Layer 3 of a small transformer language model trained on English Wikipedia (10 layers, counted from 0, width 128). Numbers have three digits each and are written without spaces.
In attention head 3, each number of a token's query or key is one row of weights dot the token's vector x plus its bias. A token spreads its attention over itself and the tokens before it by the softmax of 0.177 times query dot key.
The model reads these tokens: "n" "ise" " the" " author" "ity" " of" " the" " then" " g" "overn" "or" "," " S" "ir" " H" "um" "ph" "re" "y" " G" "ib" "b" "s" "," " and" " app" "oin" "ted" " Cl" "if" "ford" " D"

Query weights of the head. A number n stands for (n - 500) times 0.0016.
q0 (bias 0.264): 493322514266385575447544403473567308539253903543387578605544653636574605741387663762494702528507574567521537276556340394599343529417556537493417434472604500512524447330592418416636562472591395497567435518656493523647433483635532401377472548550507535528406356448603633386439477834570486451278516503594638319449493644529462356378489680475546409330342450647361593464547608476326452414712
q1 (bias -0.018): 500486419543339492534481451607361580572468547311467555572561584386259544555569696576467535355626482611295511209617681635264417250534530553301362654168769457579441590424404348184511612448393362392460392507653553523730751664597675136481610515636599364514709626590572586544530335431381496575261617614662477680469286576573479697535703516395564588412618312658431391384473524480529446482511
q2 (bias 0.117): 506450603282584509521394445590516559457365633470464497493617531519637642433469510480423538368664624581539438503477567626552500599429409570656619422230617354562554463308459409513637544510656417609284554309310400445528407512402497353469451447561290596494602546348572634458348604480658640446322440448587516507693526464652422393584503591461668372428491689328516478598603328649357514307617
q3 (bias 0.031): 534437652481385400453836445640567582484336425381507521782542685431681481450440451333387450524619338596539570474821561734372485628329342831677457444286643436462428485539388489389604605395297513432515352393533365525642548371598392416467712406449427528466692524417621597443349525327420709751433550579405387468568245662465360556575319720379388519419746484508381666533507565457330439622386
q4 (bias -0.031): 334578584541530540605350526400607433683563408419427545489513483748483659428449435531713380596536421406588616547414442393531385275355425461404435627752310606630510470733611600715564551423247606620634701655337471556381454497476368560527472470484458500506577663483377512500404573359293585541560615587596551526573549674420549301345351517440608617364434441433480636444533284468325252572669
q5 (bias 0.070): 528485444494566503534562583652492572329543633552369578407441272516431523439525589461551648364609479633576494544356612516477519557629473463500537663432599254629541454291180231410547573405587355616510429434562574482633531391583510627600636330454591649584578685331539477437562536447421506394652581605548675469357388360601445500526653364563341338441500621593494332607438349481343579579519
q6 (bias -0.044): 532653535461519452491484500538467487513480322410564341507575624513392530379549474580494556535503542450520500525518611457503399476519546553534422552352461454665386453467593657401570680343506541345484546542525712759359554326659391497366718426619642494427640642568607476586405540392371484552561470373434254542715352708506479349300436656335897449377509427645417684506462526388551410357393
q7 (bias 0.135): 553341611473441677570451291617562298575490497528653440669466480446633676520570313428435493464620624541425542484560543639517458519417408602313449507439643440447337539381340494346471536456635483259601524609438430522519675335394666300399536451433375598617506545709617515418536416510567376423662381512483586749455428483394347388760645646576497370602771476624448470506282680621500496491536
q8 (bias 0.081): 571430310323377451582663661570561366458193652530567402466599756723474632668520590468437614508753416761342653328781577505601295610370191820312461644217581378698455339482504346245610661348551356590614372411381476435400750390693665463442606513765422372484635206563602558458553492607479536600491580722304464755399295482605447496508486734556596275376548283761518303401077514255359534343509
q9 (bias -0.152): 476607520552480440435740533606353689584518480490468436706678310576570465569527435350414583426679411292342454503327562531636540352493601336408533355531602616569452513253654539593400497717500566519724552380447521415530573606663462286517438544365559428361423330316574678526636542468469291315338532484648524595684401673503463520525394601363576360559490517344230439529437435656621478340417
q10 (bias 0.148): 814666354387649323561762434461500385484438556397635477413562402439574524795599584578396528380683437549541438621677428622435457496485755615350538453160775668365460546226386492487508369418556331534662454386684765546562706508672247526402529591566569306594515542536603577466383466637544528540272538442613436543320351414728630817504450557512524241348240443583296604600343464396399376309395
q11 (bias -0.065): 278586680801661621507183478467317638558569485628517409371428376282420561379375388385521361463429621336512424420426523523321442644565642550434518496655448347506683604405331627649551367469654544536330597696489371407453496453511709369522334393464360609584567632578362353574340650419582721586712402711330441340689608435406632482266683519704470522718446550357624388500577519494492460651591
q12 (bias 0.193): 623439354300334439480847436641444500594355566253558558670515504725456571842525657551296779459626316508274741472485400601627596644309433615461575456412607372350257588551520418418545570411620389559446448315658288516695661415574475477565747435592752526507426299455564632597633519453580256546449616428475381518338081546450284480537320508457664270331488369825524512643294529429612403409392
q13 (bias -0.164): 592529393564416509518581432444432572405431554515620578500506525439509461465393404261476568425646340445487488434506494653386568332491372491470473412232452615446669411510475448366569579493494473403723503335541322589716506522580617527418679601482575269491731420599586523521488449238556378548510344471539436821565480480628462434491600744569276706382466398586500427359306548456530421471441
q14 (bias 0.035): 479457384606599670508273386484507704770722605580449508148376446572525436538522496708520394599307567431504426525408712500543324281427765492584500504872289559429466655737633604713314483621476553629214492649459465589500270327483526391712255642496242539412520680622017639667426488338570441300491373319496643328585566633302534630458465474426534752712504396167521395524624517562469396535488
q15 (bias 0.263): 590387514669551490638575277558515568554464531417530550587439267603558536567549637644307436548563484539464602572503447457600629427486747557270480552369521581358591459285317374298596382320444373523418438401702662433547636319469596490403598476716771542532576496580572494315585457518374416504514516557458594414346485553500478694475566607406354363518446162885414566534311697452687410391558
q16 (bias -0.070): 576679497548253466356428371547562658497592538491503563472676434416631519503452398467539452552533423490355646438509420656490398593322366448301445531661475577551239580604688442584356604497428398622339355511472443525392634671535471532547434569343620655474536709602533328473463545563620564442259419552519398514364474532452445547593663646493633463562432425225394414476631407519777462579562
q17 (bias 0.118): 458575440521405494733503588414582469506365373442474480562614518699470663390701460531492387464436458491534470527385585503547553609553465576535578713466545834420561397438413249497426518519260474503503538537515414357729509411273565433646519512582448389527546405397572453446473435576517616537657580514399533523312528219531481482456440488465574441500583550686613482520390537482297695478662
q18 (bias 0.148): 378651211384679537432525274543594580293389496528444532347534434568544651571408474706382421470631694383515616562325567477424518504339298414465482595636708344340429464367650451512350478519825368465590596478635508582529384627548583425588476430539413476507556492530546398507529406681664463384585633432680844603500261307514416257571709375681557271489337443577664381596467590645516520278326
q19 (bias 0.108): 671524602500532468550519522471561694705628312553317660511578459303561596664543634483327461352475485490426646363500533474373519451469475372520590413642484432646533497493692621770500590537472604649596610410503603566484459303620390629561388577412540521388485574389396467469535378338437464438527482485523451260537402417421538603408161573567507401543348406399273481778519618354643514560623
q20 (bias -0.112): 702533458401429374427478490522506378280409281547245351447458510676340613473381553547317497387672717600598376339509427547356637726582325484596560675480690441511559386389384369342510617429583314459603439579397534487646363388516630530649452584509543536423525364529632593670513399636503530553378482701510699633382418513595482520530517376402553471527653520531494621557416526528565465340382
q21 (bias -0.096): 528569503399500583425448494473529529416639643438523344314681540516442560399544616574815509474521357529381503518571346436337339491488464410565491533681525506574269642545577595572565512442612400461345402487589461485427588750575484740568350667533576417605418581531587305645427380653416390415552576480652509453384338525494404624509484401613618408375418478435580516509632381297526410589607
q22 (bias 0.020): 528500664518296462413534490595574518693687580523448684432640377353571454381436542450481588346527490362446605497349535733247490467423689423489680311528524570512524409518640569639619393525523491666257525536585463443446415354434475718534491538416652500531346533316392430425480611265666409496435448259518452150668731496503443410238359557590433585489385703547398670383507479485613563605666
q23 (bias -0.116): 738335506488369601380506400612349434638572488592486377513539488668473303457620439242449671473601483472334630616440482543450612489336532526339433429518491552515427550516470552481464557447483482465472297424640592450623450385533234520506538473354728461538537513612563558497500491349358369534635685638607337487473610497449541313445273559494562521432391441560592582471637488461624640598568
q24 (bias 0.127): 485578446329464375380625521607580441375359464523583457674517693534423475439457363544418534387514497562744624405610582404550497677638433599554564523488573436413494400298605399573345518431509451627660568628500557377518453497494596424578489413532376634456588361403588455460479568632643704625440671666660455386408330401463478581522418639660475342363497603714476418453360482621316461469482
q25 (bias -0.131): 550666461605468433424641451489406596400574482473581592274702571558616694445475464544453467617630262489426608638549562416308748480632483320342596523617504493500255618441468500519578443415364500617555346444493602465570658616637441424358529660635606411620321343460660543517412382403457222268526507576693414512298209584463308664591586614418581415533437223724341364414391435332568531705493
q26 (bias 0.191): 446462348349471369552655613622313543521030637595629539500385467576504470660482776068379513398655450589530541480609605644786629535327532761474612473268621496549450581398385270334574417247496479647513407349573491408593821472662462130463572331729589573523488413271706557394610641422442542618712547656260396540556370394691575467523470644453470426419387449630214442460386676594395643515508
q27 (bias -0.044): 471611433438659449447576343624412493443339549373402506482566516332573450533638490277451507509577364513309506618621572629723632429503599519547640379464383637536542601334381642445570358433619459432701485520564370516632624589623371482526512590578447497506286490416664658307481485426539461530426372384490448625548385609534485481488612782382374510547449587588025461500414507624517413530506
q28 (bias -0.133): 549460425339451441497529465775452620589617533519568369446384376473578493349585616231540413569528481449555197513776670240351490491516484439441443744544576596522344683436409254305487592517341478478584515566578580551368662526735493549533482658497480588593541317480397546525555540624528427319517553494426401358575469601624644632509469422342588533412574459321646735519396490543371447567419
q29 (bias 0.155): 493436461467418439622429626486638758541331482438490349531607215452553353379526704507412298569735595655470426447434496533693662462644386643451420550467612635697533496470386217260439720459370512531676487375592397392704564440399537473461691572623607653382418530391564643452457497425406573639545418308529630780410413533558612421681538452271515528704585340579315395507372566475424438233511
q30 (bias 0.082): 384509696393630559439461333523742342521455417522422619421644604315523568608529260531367419455544376524627574627530443473595616450593681618375487447490420573663626593541434478479438500664550424570685435566445455228616419325370520432444331365423388454374146507593452482393584622448672513577510516543362666461478655456410614599437552544424490526704367555486490454557490497630594771564617
q31 (bias -0.162): 592585709658677461396371578473459888595765380584474572296419488577527386314624588385620326373424481422525555677511435398562597572693573519479581491557216456524532488906579549673197444488364676710443446448355424469283344484416463670504351210245520592496432184572446596568414391321493528306525470445459532547527695447530511727635521390521284567607664508171665596527535351542605242603356

Key weights of the head. A number n stands for (n - 500) times 0.0013.
k0 (bias 0.164): 490675440664546443575500467543554465402489510526357474676606553449609586479623585451532428436684576400304444540500439510670451570297358565398643475507524541514402477573543506269453409437478712351315434488543767344471460288307396422533583339471676239365634644483563429462599567577441565565549525624743537573370454493538353470272444469742710457549651597437370510637244418670386453562470
k1 (bias 0.119): 380548588423722584243579492571449608525429601327432256605470575647441759414529634388666439482481523475875398587328504245351398633547465418365426461475662443377363387405472627432504460450740435419660547521540730593383602251536595478416386576399529307335591420399629556347342485668295601675743405526230580742796534261572427348419685710529414405550571641836674669496286610489538257459366
k2 (bias 0.157): 626536348582493358507562405263580533340515482550503560633681459539648343546516482431713308474440562539409647514621486640536439457446490524412530568504433638646296541576372473426635364561265583396375286673297474388588678531521496458521806730595779300573467643482616468659569421569568433365300447503472482425528405651701382374385533590467575497428411272368272412588379419598445632461565
k3 (bias 0.188): 462815393365528382490565302397485348721507489621282686412468479628700496486621648540654560714403467392569541379545454493655323417300500348559759402586458715452482527504493470615497427482543500466486745421634563615742620631514504542604500681483539351446348548606587548304448404723419454589624619461536598406575398511477337228372383547438335517579473424241424451463524532488305436490514
k4 (bias -0.164): 346586660578705603336215485409332508528652345696646427500361511484428583449421504297435476416348626583588455686496473476524492259545600354476923438437539574608678384552596647553504361512368438611586393577409529548586110485306456453634563477717180504640394448353648404555436576411486403731850500525520523687692770358431433488356528365448567496468617436573667531522310414604362608489481
k5 (bias 0.127): 367489585500585419538346576481473508451447508815267507538684635078296552412396421593669233561455815645573515353589353460512473630660492602364455609452429555497587333415488717392666516298426663624281370520542496625412323427386633547655432445420536572493318623492309298533681470610500690587382467407719555517615492139688582559382553653769336349532508605447600339466427619415682441420603
k6 (bias 0.000): 444375496389478742438367354386538628488492413536365486651503348607637642259600606469500416599514359712711529641267698458341463422679496235543623577561787693468406310372466597564522166391553462583603598601519424584569622681474315636392483556628558493497578473447465653543175553582361386607798362421397481492406367419472524440637492238375469689601507271531456666558304603421555366615504
k7 (bias 0.209): 715490482336461681580443395690577466243541457503507493367463716500489618697717638648490471543493460482302581372565424467678423565378479305839448704328522478335417493533286661485560514493350387400452484516518580608535648712446400280329644371594529580376677718540612394480504347369467471522433578454482540632382639437727467600447583673335419312481676251376507507514645311350436527530542
k8 (bias 0.122): 652418542521806409620260510472485441610239620355513480646418514543608514604387561558619600371287626453423490514471564601493500564548686551348486383284535518374514617667538547392406341493460551544511605445608519432476407618443351398402609342630453373362744607454566634503406287496395479779397457792453673534444537410483487447400515286493478552445503409684458592415451600706608367810310
k9 (bias -0.219): 344330488350729571527516457441459388500641248141447633439415362484189512492443323269433557474508451685492606583427694602340445318733205477492342491467592544469444236537480679576496432368674378458524486355512318539500586402452709526488420508593655600547458354588608780515225609433485460443467326661443540840672733545530664580482693853479619835615484360521445508542472601584277435507500
k10 (bias 0.187): 249513490689336584543493381660624352701564395571353613389782631697734382334627589444627500512516300434419430600621586462476454667530633392525428478548456315474541470615534523536668415412561555604286418427487565480583500490575490440291534629642333359398522504415405509390490490426299411503539487469552789273569447531439447558302532538383490493559719598617205517441637589467482485541460
k11 (bias -0.082): 636500614560459521490761368216545457522507566610395553508648613337411500390361514694516433341366350529366517586554581546410483401338543315394443362461500349642521551647528590463576566518388432654461528503380563375256531729630618578559392601456350452503210624468605407639404457394813535405431497410738462541606595489503430577615456450591629531504323464740703570423424504318724414345490
k12 (bias 0.187): 553478318425513669497536510717554337479538383458440487336546490558507435537678385455575554546301600603379356487786585517514510465510494523718642514432436409452302581393258337426533537583554614275762518561609539397510510474621565425354576463640651636518380545722358426551595254434345470714267396405476517421511507514658570223305489497448606447435601555483573560513546466477489532574677
k13 (bias -0.154): 404279451507651451431549459462388463485526564422584598512461616406413504634339461551457500477333703471437191560477601504467503449559592493504295698225739385334629396401620663583528411489641361544308548598581368486652521695546675318430393454603525497503460507539456559652388517812533543691463497461229468707564496566450636241614604208474384609482455467608591393359609787574395485405465
k14 (bias -0.119): 358461610523458568452447671451490702711432350397482369613316383625636551418429674508647477720570213284265380545465279453535571471392349622464625389547296392595458604480322343662470626480431546412625421507270585356437688451769528550371507420362480302510203392392699504627635681324465539585524789532558569611366484622594497443682608476576629232516740516608545769552481361457641471475627
k15 (bias 0.173): 357554608528507595533698463651599408621347538654468672362718601417375472413576517560728670491533516486433446631531483388553293581553274517547530427517442528372576543426497572417611449744510680621455389364588554364520564282610458468314559456450409503295351539411518260468604416436389583583511539308702702445585539360751394452400457496585577254570610701521328548510379528571363459472366
k16 (bias -0.148): 349371488622569496601565749378454400524468516214730463576532404488546334441441508336369721383277413687424515657500327464512659515575623549524399616362356696427539681536427522561519500628265487515733448594362361661496508751371639442292638527669699521384471261457810779423530665419468457374508309450476446567386658631416500508302415838625297657564299580565469504575274347348586467496500
k17 (bias 0.141): 603687465410406412431315583507584302390496539442600682326634455626490207694594504445699644464480447504544503448542245471646427530362616377704684496742575443391525589431514534493609673551379482697659487448654470545507497347660456589658539232356257484564668485618518261386490473363352446838530567451525500477448482362407390440506593576640344374281528559493329631459657439546504504379483
k18 (bias 0.149): 470542696357455598526444556773584591441579641343176424741518680473429683457510515567511670410537543465271507432441288718508325598456639655692504516496446477406557241418330471234639489252608655522415428427395460603378507358531418496477611333333559461320529572684536454536586496635500735550186496605446397763284321645802625492514620680563477624759377504488440370482523523513548249532623
k19 (bias -0.005): 287457454460600404413358444429598455743440561566606527307517578544432614361391424597649372424375358370444391383290504452511423764437417762534462663537384580672536419741357714572543424370582537341360594506408473566342390380507704644661312371482507377372275553373620653558532330391303715496425555580669330430500748581585408475451644667402548557671627593349660551458585529494454352550553
k20 (bias -0.131): 380264514518540417479504535704453575372617354472462573512423687504435634589494379590596722616514493515957568385633581526403372707500490514615241438533313456333562468470601549573464525270562416287481595566665500606404682471438358571471390402309418403487676462474220698555396486618530404574606576493241566504385386530390520333769576530534160633447578304599644588454611529522542633453493
k21 (bias -0.163): 631596432434469405527331490348318432429500493599360503669436439717575486353436625369342458538305471549589497354447720306479648464624748503590580456412562510576600460411582671540599473514526559523493695661500613547467581622341507567261406421336518586663660622631257564454726451529522392402453510449468279448336665394335663682469511493600225670550530614554544376523446281569558333487598
k22 (bias -0.104): 484181385431650544326425364370309243454666288626515637552725547447500574594731544368492317642454339537438433630300561389451656549422634399563654800533580738647383438319512680475571528591477371415353371573579813485593684453524763638682332372535680552635405387436292382595528330517541249325588508408520324384550521299632460368515357377867459484500371707362693452442528395476530470433555
k23 (bias -0.152): 458409548397534393439390588407345533315623441370355636660452311479356593745478623435428589439490376618670391507614496350299524470625513395658749601507419437441496595565448590622400577561517648654571506687693441601636551466532557341493513413456518706408460544430272526490757503431432666532336681513269493395603551589434576507570463618427189466745500406372472381544386292348563432368719
k24 (bias 0.143): 510601453669282625612456474577738546613415701666397503389776450441463611479418575461548438332555612521182427550546345636574643403477552697247451507625438624483267480724510389356372609581503561605420359311587496401371433543521517421652584581434497425457577383452729393565443526496387328583489625556503725379242340549619457609550447392426601487518490430340628609520483483399586566440443
k25 (bias -0.158): 588337337380428470489590444485435445801464309354590416325514059481346449271381616366565380465185754582579489624503670586256377402760555552347331492375581627471485571260557639577455385540540484595566486573421621348541238511396783582470360550656520616448594300369405599554477630516468519597596706479492619549513608433450678615668372445496531775496522622496474462552707481457452727429399
k26 (bias 0.125): 506443421568551424478544553582557567603403577623324476514506383679746536493566497619566614570528683484274400389576468661480403305472383494513624624579610497478574553503389482297373465503567650525549575164573436550550387390481484464592485606531507387360518483581480663235494321591518484523313482641621690448573523530603275500368591497637480453526425464611509535382389403698662386506359
k27 (bias -0.078): 265653437425521278602600712479461373493617398601354623630429431839652489439506734710520493634594378637314260458446656669565421450476392435430395504511556578366662456500604493437406595351580542436461774430476366660527528590556576422590442479394622487430470412655489639260472493625510567553463487535711542750464449435483596588510529522679363555677400380353310440375410514573219436542297
k28 (bias -0.124): 450464600587385592507439541416355809665480368567544493517572454780267496256538621240449311447641464552395663427359614643584685570628597462321586600464297555523445511317350663541312558364500434448559510399565385373538546530391416424734352562654520475454654767527331736577214504411572449484532511269579547542452698297606758562500394560448301500532625392735446282657439281362753663317572
k29 (bias 0.120): 180533406500539464522667516500506392266398493538614528600533597450432513453454388483604606506425610352415606513592573574678315525348462636497730539610395368567411541493413484393691441368503608475550430424529414415586417474553466397445428523633400467366457226500632346559330420521494606666779370524527451588548558644642339663533428617490574336446567432609348661560329632642490669591266
k30 (bias 0.020): 769543721566435412358462627632608408456536496389576522500560477402508303657603613619507590282618374524488312751742523685330481434440474623399544347594454547641322594528485294419546554464252552748633490503401581351350542413434626561496883535694433425363569456388564568452402507271554562559745336574504608695409508504533447581644145563444508223421278679428473481314424352272463546482440
k31 (bias -0.235): 478565413459493148596608661223403485557420581251538483684341406690395598396425463557459649798518493492416575399313455526481500493578370511743521476627397589531611407406664405628482658602448291447436467605381306273564460550493541459565443577578500547560437458533607713409532396465537723481378649375507816290321427707299500467493462628485568471542439447488413257649663712462469666340310

The vector x that enters this layer's attention at each token. A number n stands for (n - 500) times 0.011.
0 "n": 504317567442493477440475487386169418592506485535609547590280451426523464418412526673244423500543263535512521559381529507581469369527388538477463461456498544812599464481517403965514609451464216510457548593461528603454576470515463526536595482446431572790514441456542543514578492503664545477467526459360467482478474591372675562663584491585428538524473492600617405462554530396475515344510
1 "ise": 428407610433514421440549488348155405610543510495611608648342436454469516524442539582172525528645377465506499503457561488612467511564335426548455384394508552704637442501559449743534613457327158444498489568424500598416584545523526534575478474457380668779506491479521522512556577475611524471507469445339465468431488551345670529682547522615385534500351534571600465561630646402464387383555
2 " the": 440332575460482454502561537356201421595462468480628579568387430511500459497399506732194465569611359456530515519500565490581485352531347455502447509452555532738542393484544425881517597428433192455511509575419521542535581431540460567628518455453444596714407448545513527488609518442567556467485476465413454478481497563353647547672604516593460572542365453559686422546611572432424422294501
3 " author": 381349519455466536419545479266147421528580513513594666611321460451523445432470520683209603551590372484512601534527512475575439433592401473481454420452546516695525393491483386762529631445440165484505587508382538579482468488522521538570539402453325605816452507467582533485619549474568508449476562469439421501491486526325717571683567523578489610522403432588687431538540520465462470328535
4 "ity": 427418574399497445427499482306167459611528547491592633662292514397497477505426474667158526564608381462494519551477587403588402571586389507589402434481523577722522461515528424760465597447452134491484525583463473575434485488527497493603521504464459625809511480472572462505547540455621505506407496434360443438452462589376640571669557542526442581512348490587696397495628618435410436352549
5 " of": 370385547470518503518523547281233422613462506485627531585373484455507477519369464722216485487625377417513543464523499448667435393526384524506452455475555535734547381483516392839449599416410197480528509598396555534459577491565494591578551470496389551750488471466519509481565541450581481446492487467327467471521476606333701526641535584577448638556400452623655452554573558441439416330614
6 " the": 414329568457491490501541532342182432606460467475610568574399435479479453502412500760239455538615387445542514511503560463575453349537335488478451486462582533754523444489529397882524601425431207455513511570468527534541557452545464535626544460483424594697395469521509508475604492450577548427474476458406454477488501584356653535668585522578496582552380465570713431555622568449422411332487
7 " then": 355395513422476496448552501360205437593541500480646608659383456400449453454505525706251533491612335507486486487452501522599482448560366482460483445424558542665556479517518356845506608421432153440512497644389509519469501489522517494603536540474481600792436523498515524409611578454617520480505506455351445494484440547356683590625537494551507610527336439623627369601638516458494379385546
8 " g": 411408558420453533472558506389181412543476518476642608622371483467469437459407602670285438568686391479530541473428584527571471455548359521507459451543591545707555482442542429825500612437479143482504488628400537506466476502518469526560593445512451593706383455418487464427559527420587515437496495411383475486505406617384747606646602525542334579497358476669699444516554564392480473371509
9 "overn": 427391509441502501361442446408195455569448420439672635584377480445516466430369478687288539554607406481491573547539587387576475410591386513492496413431558575738571346466496400734600686408481193456502548554446565499462491557502500540556541522450423635811519527467504582371564560463592532426451542434336419470445395529405626553637513626667409631492381475556675425623540607500458498321515
10 "or": 404446559412461469353503537307238402574511484543606575586425409419566488400481446700193528488562407409493523518442645414574458433579399497489414468479547527697558420477496392762521572440448270421523490546468476526438524559514458613580586494499344611770454474458572571488542515459672513403435519484387419509485452593409733562677541597535424541547424417728728450578647608431445437366528
11 ",": 463411554429510543497554502349254439647506519499691567616317426410522471460463518764198458489620427468478520453401553450599466422557394508527485450468532534600537456480481361849490616455391200459509508652485592498469517506544422562626606461494416616737467507399536431463536493420505487431411473472381473475484461589331651583613513480584414612559422475668734467548602583433432422371528
12 " S": 483420647411437494519548420328306474609506458455667545614381443447474478406406504655226460485648356490496527501451637424582479448506394483477485424462556570673512507492472371882527646427435272497468462636502585576469466546586493520588554435513371612658430505422532602357512483502568487399472482501393414512465459616374762549575581447575404614533396467674662447566628537416414423395554
13 "ir": 398414577441455489476507437378152422595569425509599581601339351458565546421416540633227524558653438477467462488452609407523516371645399527531437427379521525692482494484526396803622604476467211527510495547512492529437514524550537553535590468550437606634470519384534496438532468445517592382428452452410397543439477566307734573594568598521392545556418431650790487527637584483469503322562
14 " H": 448433634382448516528511460366262412622506461482665542624387473443508419416444533656251440547664422461527552504429602439569513433521396550493465456447515515679514471474495460922533683442421226471538475628440506517449519523587489500618574491547494600637409498413534551345521505474557477410519459491332444437482444596410685609628576442540411564518372453668730460537608504488402416363490
15 "um": 406385562420459428448498460349205459558563462439607578536366381498500413430468471685265445454643401495532548612468613431622442476599341506557423373442494544633495439465490423730615654453484144502557523575401529559385461588567425555595538548601420641679416506416524521440537562491564451480525445538316433482466455596385744587656505597543378568574407440605711488402603616563526467456539
16 "ph": 427415622422417565507534550360052395542476426565653621534410377456582421465433510648200439463665375427557545553404594454550447516594440533484500470488478514728509432509454401791574599422483253498564503599440522520388509558568460494606581557574498640634408549422416508420522491435626478445487471506383462511475434569310597644700500579536398585567360458609730502465606579463399436400526
17 "re": 369411575456429437458494539311245413600576486551613538604454420483556460486430482604221474431604453439473515502399603475588441500659354513525503423447491501675506508481512422799544598364471199424531482496436593589400519619573499502555558505456372653701401525498511541484545579467542554403450377414379547508414424658367760599634450558560371593439434415693708525536603593495438483423598
18 "y": 419387608444466497439490607301173416630525490505627576624359406417558466445446486696180451488595513405497469520403659473669438495603393480561408498404540499659502511470544416847554582434479255497564413526370527559465549557480411529584572490520485627669451496475561471502515504506620494426460454443371434451405477561392658540646548600521397545494380398641748523579620570504426457433472
19 " G": 436416592403423550490547469374216445541476459501695570605385452425526434418424590692310445542626421428484532496478673445582495467574400514524446470490560544620484456450502474919519649401457233486522459592351568514450440502527479496576599465533474600723378463418512526352517488438592516440481447452372453493484448631383712635598595503533384585510377477681706478586537536437413456440497
20 "ib": 430370510390541502455540547368169492579532438512677571560425432468591474432428499659327499499597359477492491589471620472647480399549440404495363456512561580628492445444475444766609653451433170462562471463412543541468427574477431577550558497565427714623417439393482456434496503445576544402489478428328475540452431595370653603679517584590338628533380451686730493588555643488447461425562
21 "b": 430454585411539512436542544374229457592468451492666586565410440452566456422435520621298413433630445456446481591409601422592471496444397497522402471412497501670448470447515406847569609432454207469574478506410506551449517559496454555577621554607464716727367491485441469394526483483627512424448444436362493505490436615406686582668486552616334707545407395672706460527587604454426479405563
22 "s": 469415527406449477513496531326293468563545555509780591589396393440513469444447480659195416419653482418475541588449646439655414544552413490481438414425487549627494493541507436841499641402517222464511412538446546598479516558487433535597575532490330630667400531501499513434523486532616453444455437449375525426451446567383688491635489549569341637515419445647736509560584615394445439422546
23 ",": 474397557439490538521515519354269427634486525529720572601366401446522465461479528762213445445647497447470537475416580471612491421555394503511483427422507533546500457472456376866500602436417228455533476626466605508474489506527435555620618483525411623689466511374522420441535485432493495405417439465382476464473464561345644597589517477595406647563421472675751510568590596447426436380532
24 " and": 382325553478464542497497477364247396556491507501659561573457358418502445504491503760231457424666436494515486491522552470614546472484392471479485454374580493595480516466481412865495595421450212458544481627469603576465522480539412555617563533548411607651442526387559478443547500428572547388450411451341485463476492575350662585580527452579441668568399494647735534559555561487436416370615
25 " app": 427315577417458519471520527416136505533483506562672531615389459461486412451382576716362490492687430441534517480492586460535456457549400474500453397425591563659472582451548366779576600385521205521528507555426572562493345515448450498546563466484461618636428535512514395420508491438593517426555455419335517511450390600340686605594504616607503677499352509685666452576539539533471452321583
26 "oin": 401361477430492500421449518350282501605393544508699495621458339483567481473408452650271494494614438418501563593502629455532389501603378461473478391367574540781458465466434353756613632399487277456549531548609568589492452577428485581559475492428442675715475485488496495408572573432563513440446446451343375545447422567316606606576537540600417606493519427692660514643636575524460460324499
27 "ted": 400362535476455502438511526321210370603450464558719573651465372480493527477490481641157519499635479390462525543515591415650466509532455489519423433497596542633458485470498374777471640463479248429521433523440574556453483478431470484597560529527397633673447556482446442429546468422605518474511477462302476535467403590341608639673494481606439599521431461689713533640593589451472443348562
28 " Cl": 455394628408396539424561484345248499549466471539738577644406457467558417463427539691310443508620392451565544514469639384543468451547404545440473457431510538728436486451490389842542568386488344471576449564490581551455439549470490476677498469520459652597416507386522532354482451426558447458436482455356575519501443571401667669587609516610483607570447446635685472567600501402352456332548
29 "if": 360452552454493494435512434386195434539475518558691464653383262602641481477447460622280493447539426463534579556543572455579473488596345441424495409500572594777404491451469454806540603420492254490596387558526585543465474611537475486558497451467423670585427504428430513457519537456592563422388416534356453517460472547451601594666535577523361608507395421683691478641625595456424497344534
30 "ford": 396448583445492519469538507337217421623485463494745614617394380472553510448621531647265460478610460479469503578525555407604401486587371500496440423368488494653372438486524422808534580420479304452511469447517548574454464555455496481672513522589462682683414522439542512408527543385583483485413447500336550438445434497353639622664500517628386575512352454637667436696667522484439485379540
31 " D": 443413594401469487477548438327345413594467492532709537629395409459524464394468613690283465478617503441535521577506688397614449451523439519542445462401537548588424511461476438879535671397379313488550429529373553533511433547509495510630574447485444648684401489402512502352485439425573484396436505536364498506451439603436739612529583496594449632498412481677670441570550533403430436376531

Token 4 "ity".
To which token does it give the most attention? 0 "n"

Token 29 "if".
To which token does it give the most attention? 28 " Cl"

Token 14 " H".
Which two tokens does it look at most, in order? 11 ",", 14 " H"

Token 31 " D".
Which token does it look at most, and with what share of its attention? 30 "ford", with about 20%

Token 20 "ib".
Which token does it look at most, and with what share of its attention? 19 " G", with about 10%

Token 17 "re".
To which token does it give the most attention? 11 ","

Token 25 " app".
To which token does it give the most attention? 24 " and"

Token 26 "oin".
Which two tokens does it look at most, in order? 24 " and", 23 ","

Token 16 "ph".
To which token does it give the most attention? 6 " the"

Token 5 " of".
Which token does it look at most, and with what share of its attention? 5 " of", with about 70%

Token 9 "overn".
To which token does it give the most attention? 6 " the"

Token 28 " Cl".
To which token does it give the most attention? 28 " Cl"

Token 23 ",".
To which token does it give the most attention? 23 ","

Token 10 "or".
Which token does it look at most, and with what share of its attention? 10 "or", with about 20%

Token 30 "ford".
Which token does it look at most, and with what share of its attention? 23 ",", with about 30%

Token 24 " and".
Which token does it look at most, and with what share of its attention? 24 " and", with about 50%

Token 18 "y".
Which token does it look at most, and with what share of its attention? 11 ",", with about 30%

Token 8 " g".
To which token does it give the most attention? 6 " the"

Token 19 " G".
Which two tokens does it look at most, in order? 11 ",", 19 " G"

Token 6 " the".
To which token does it give the most attention? 5 " of"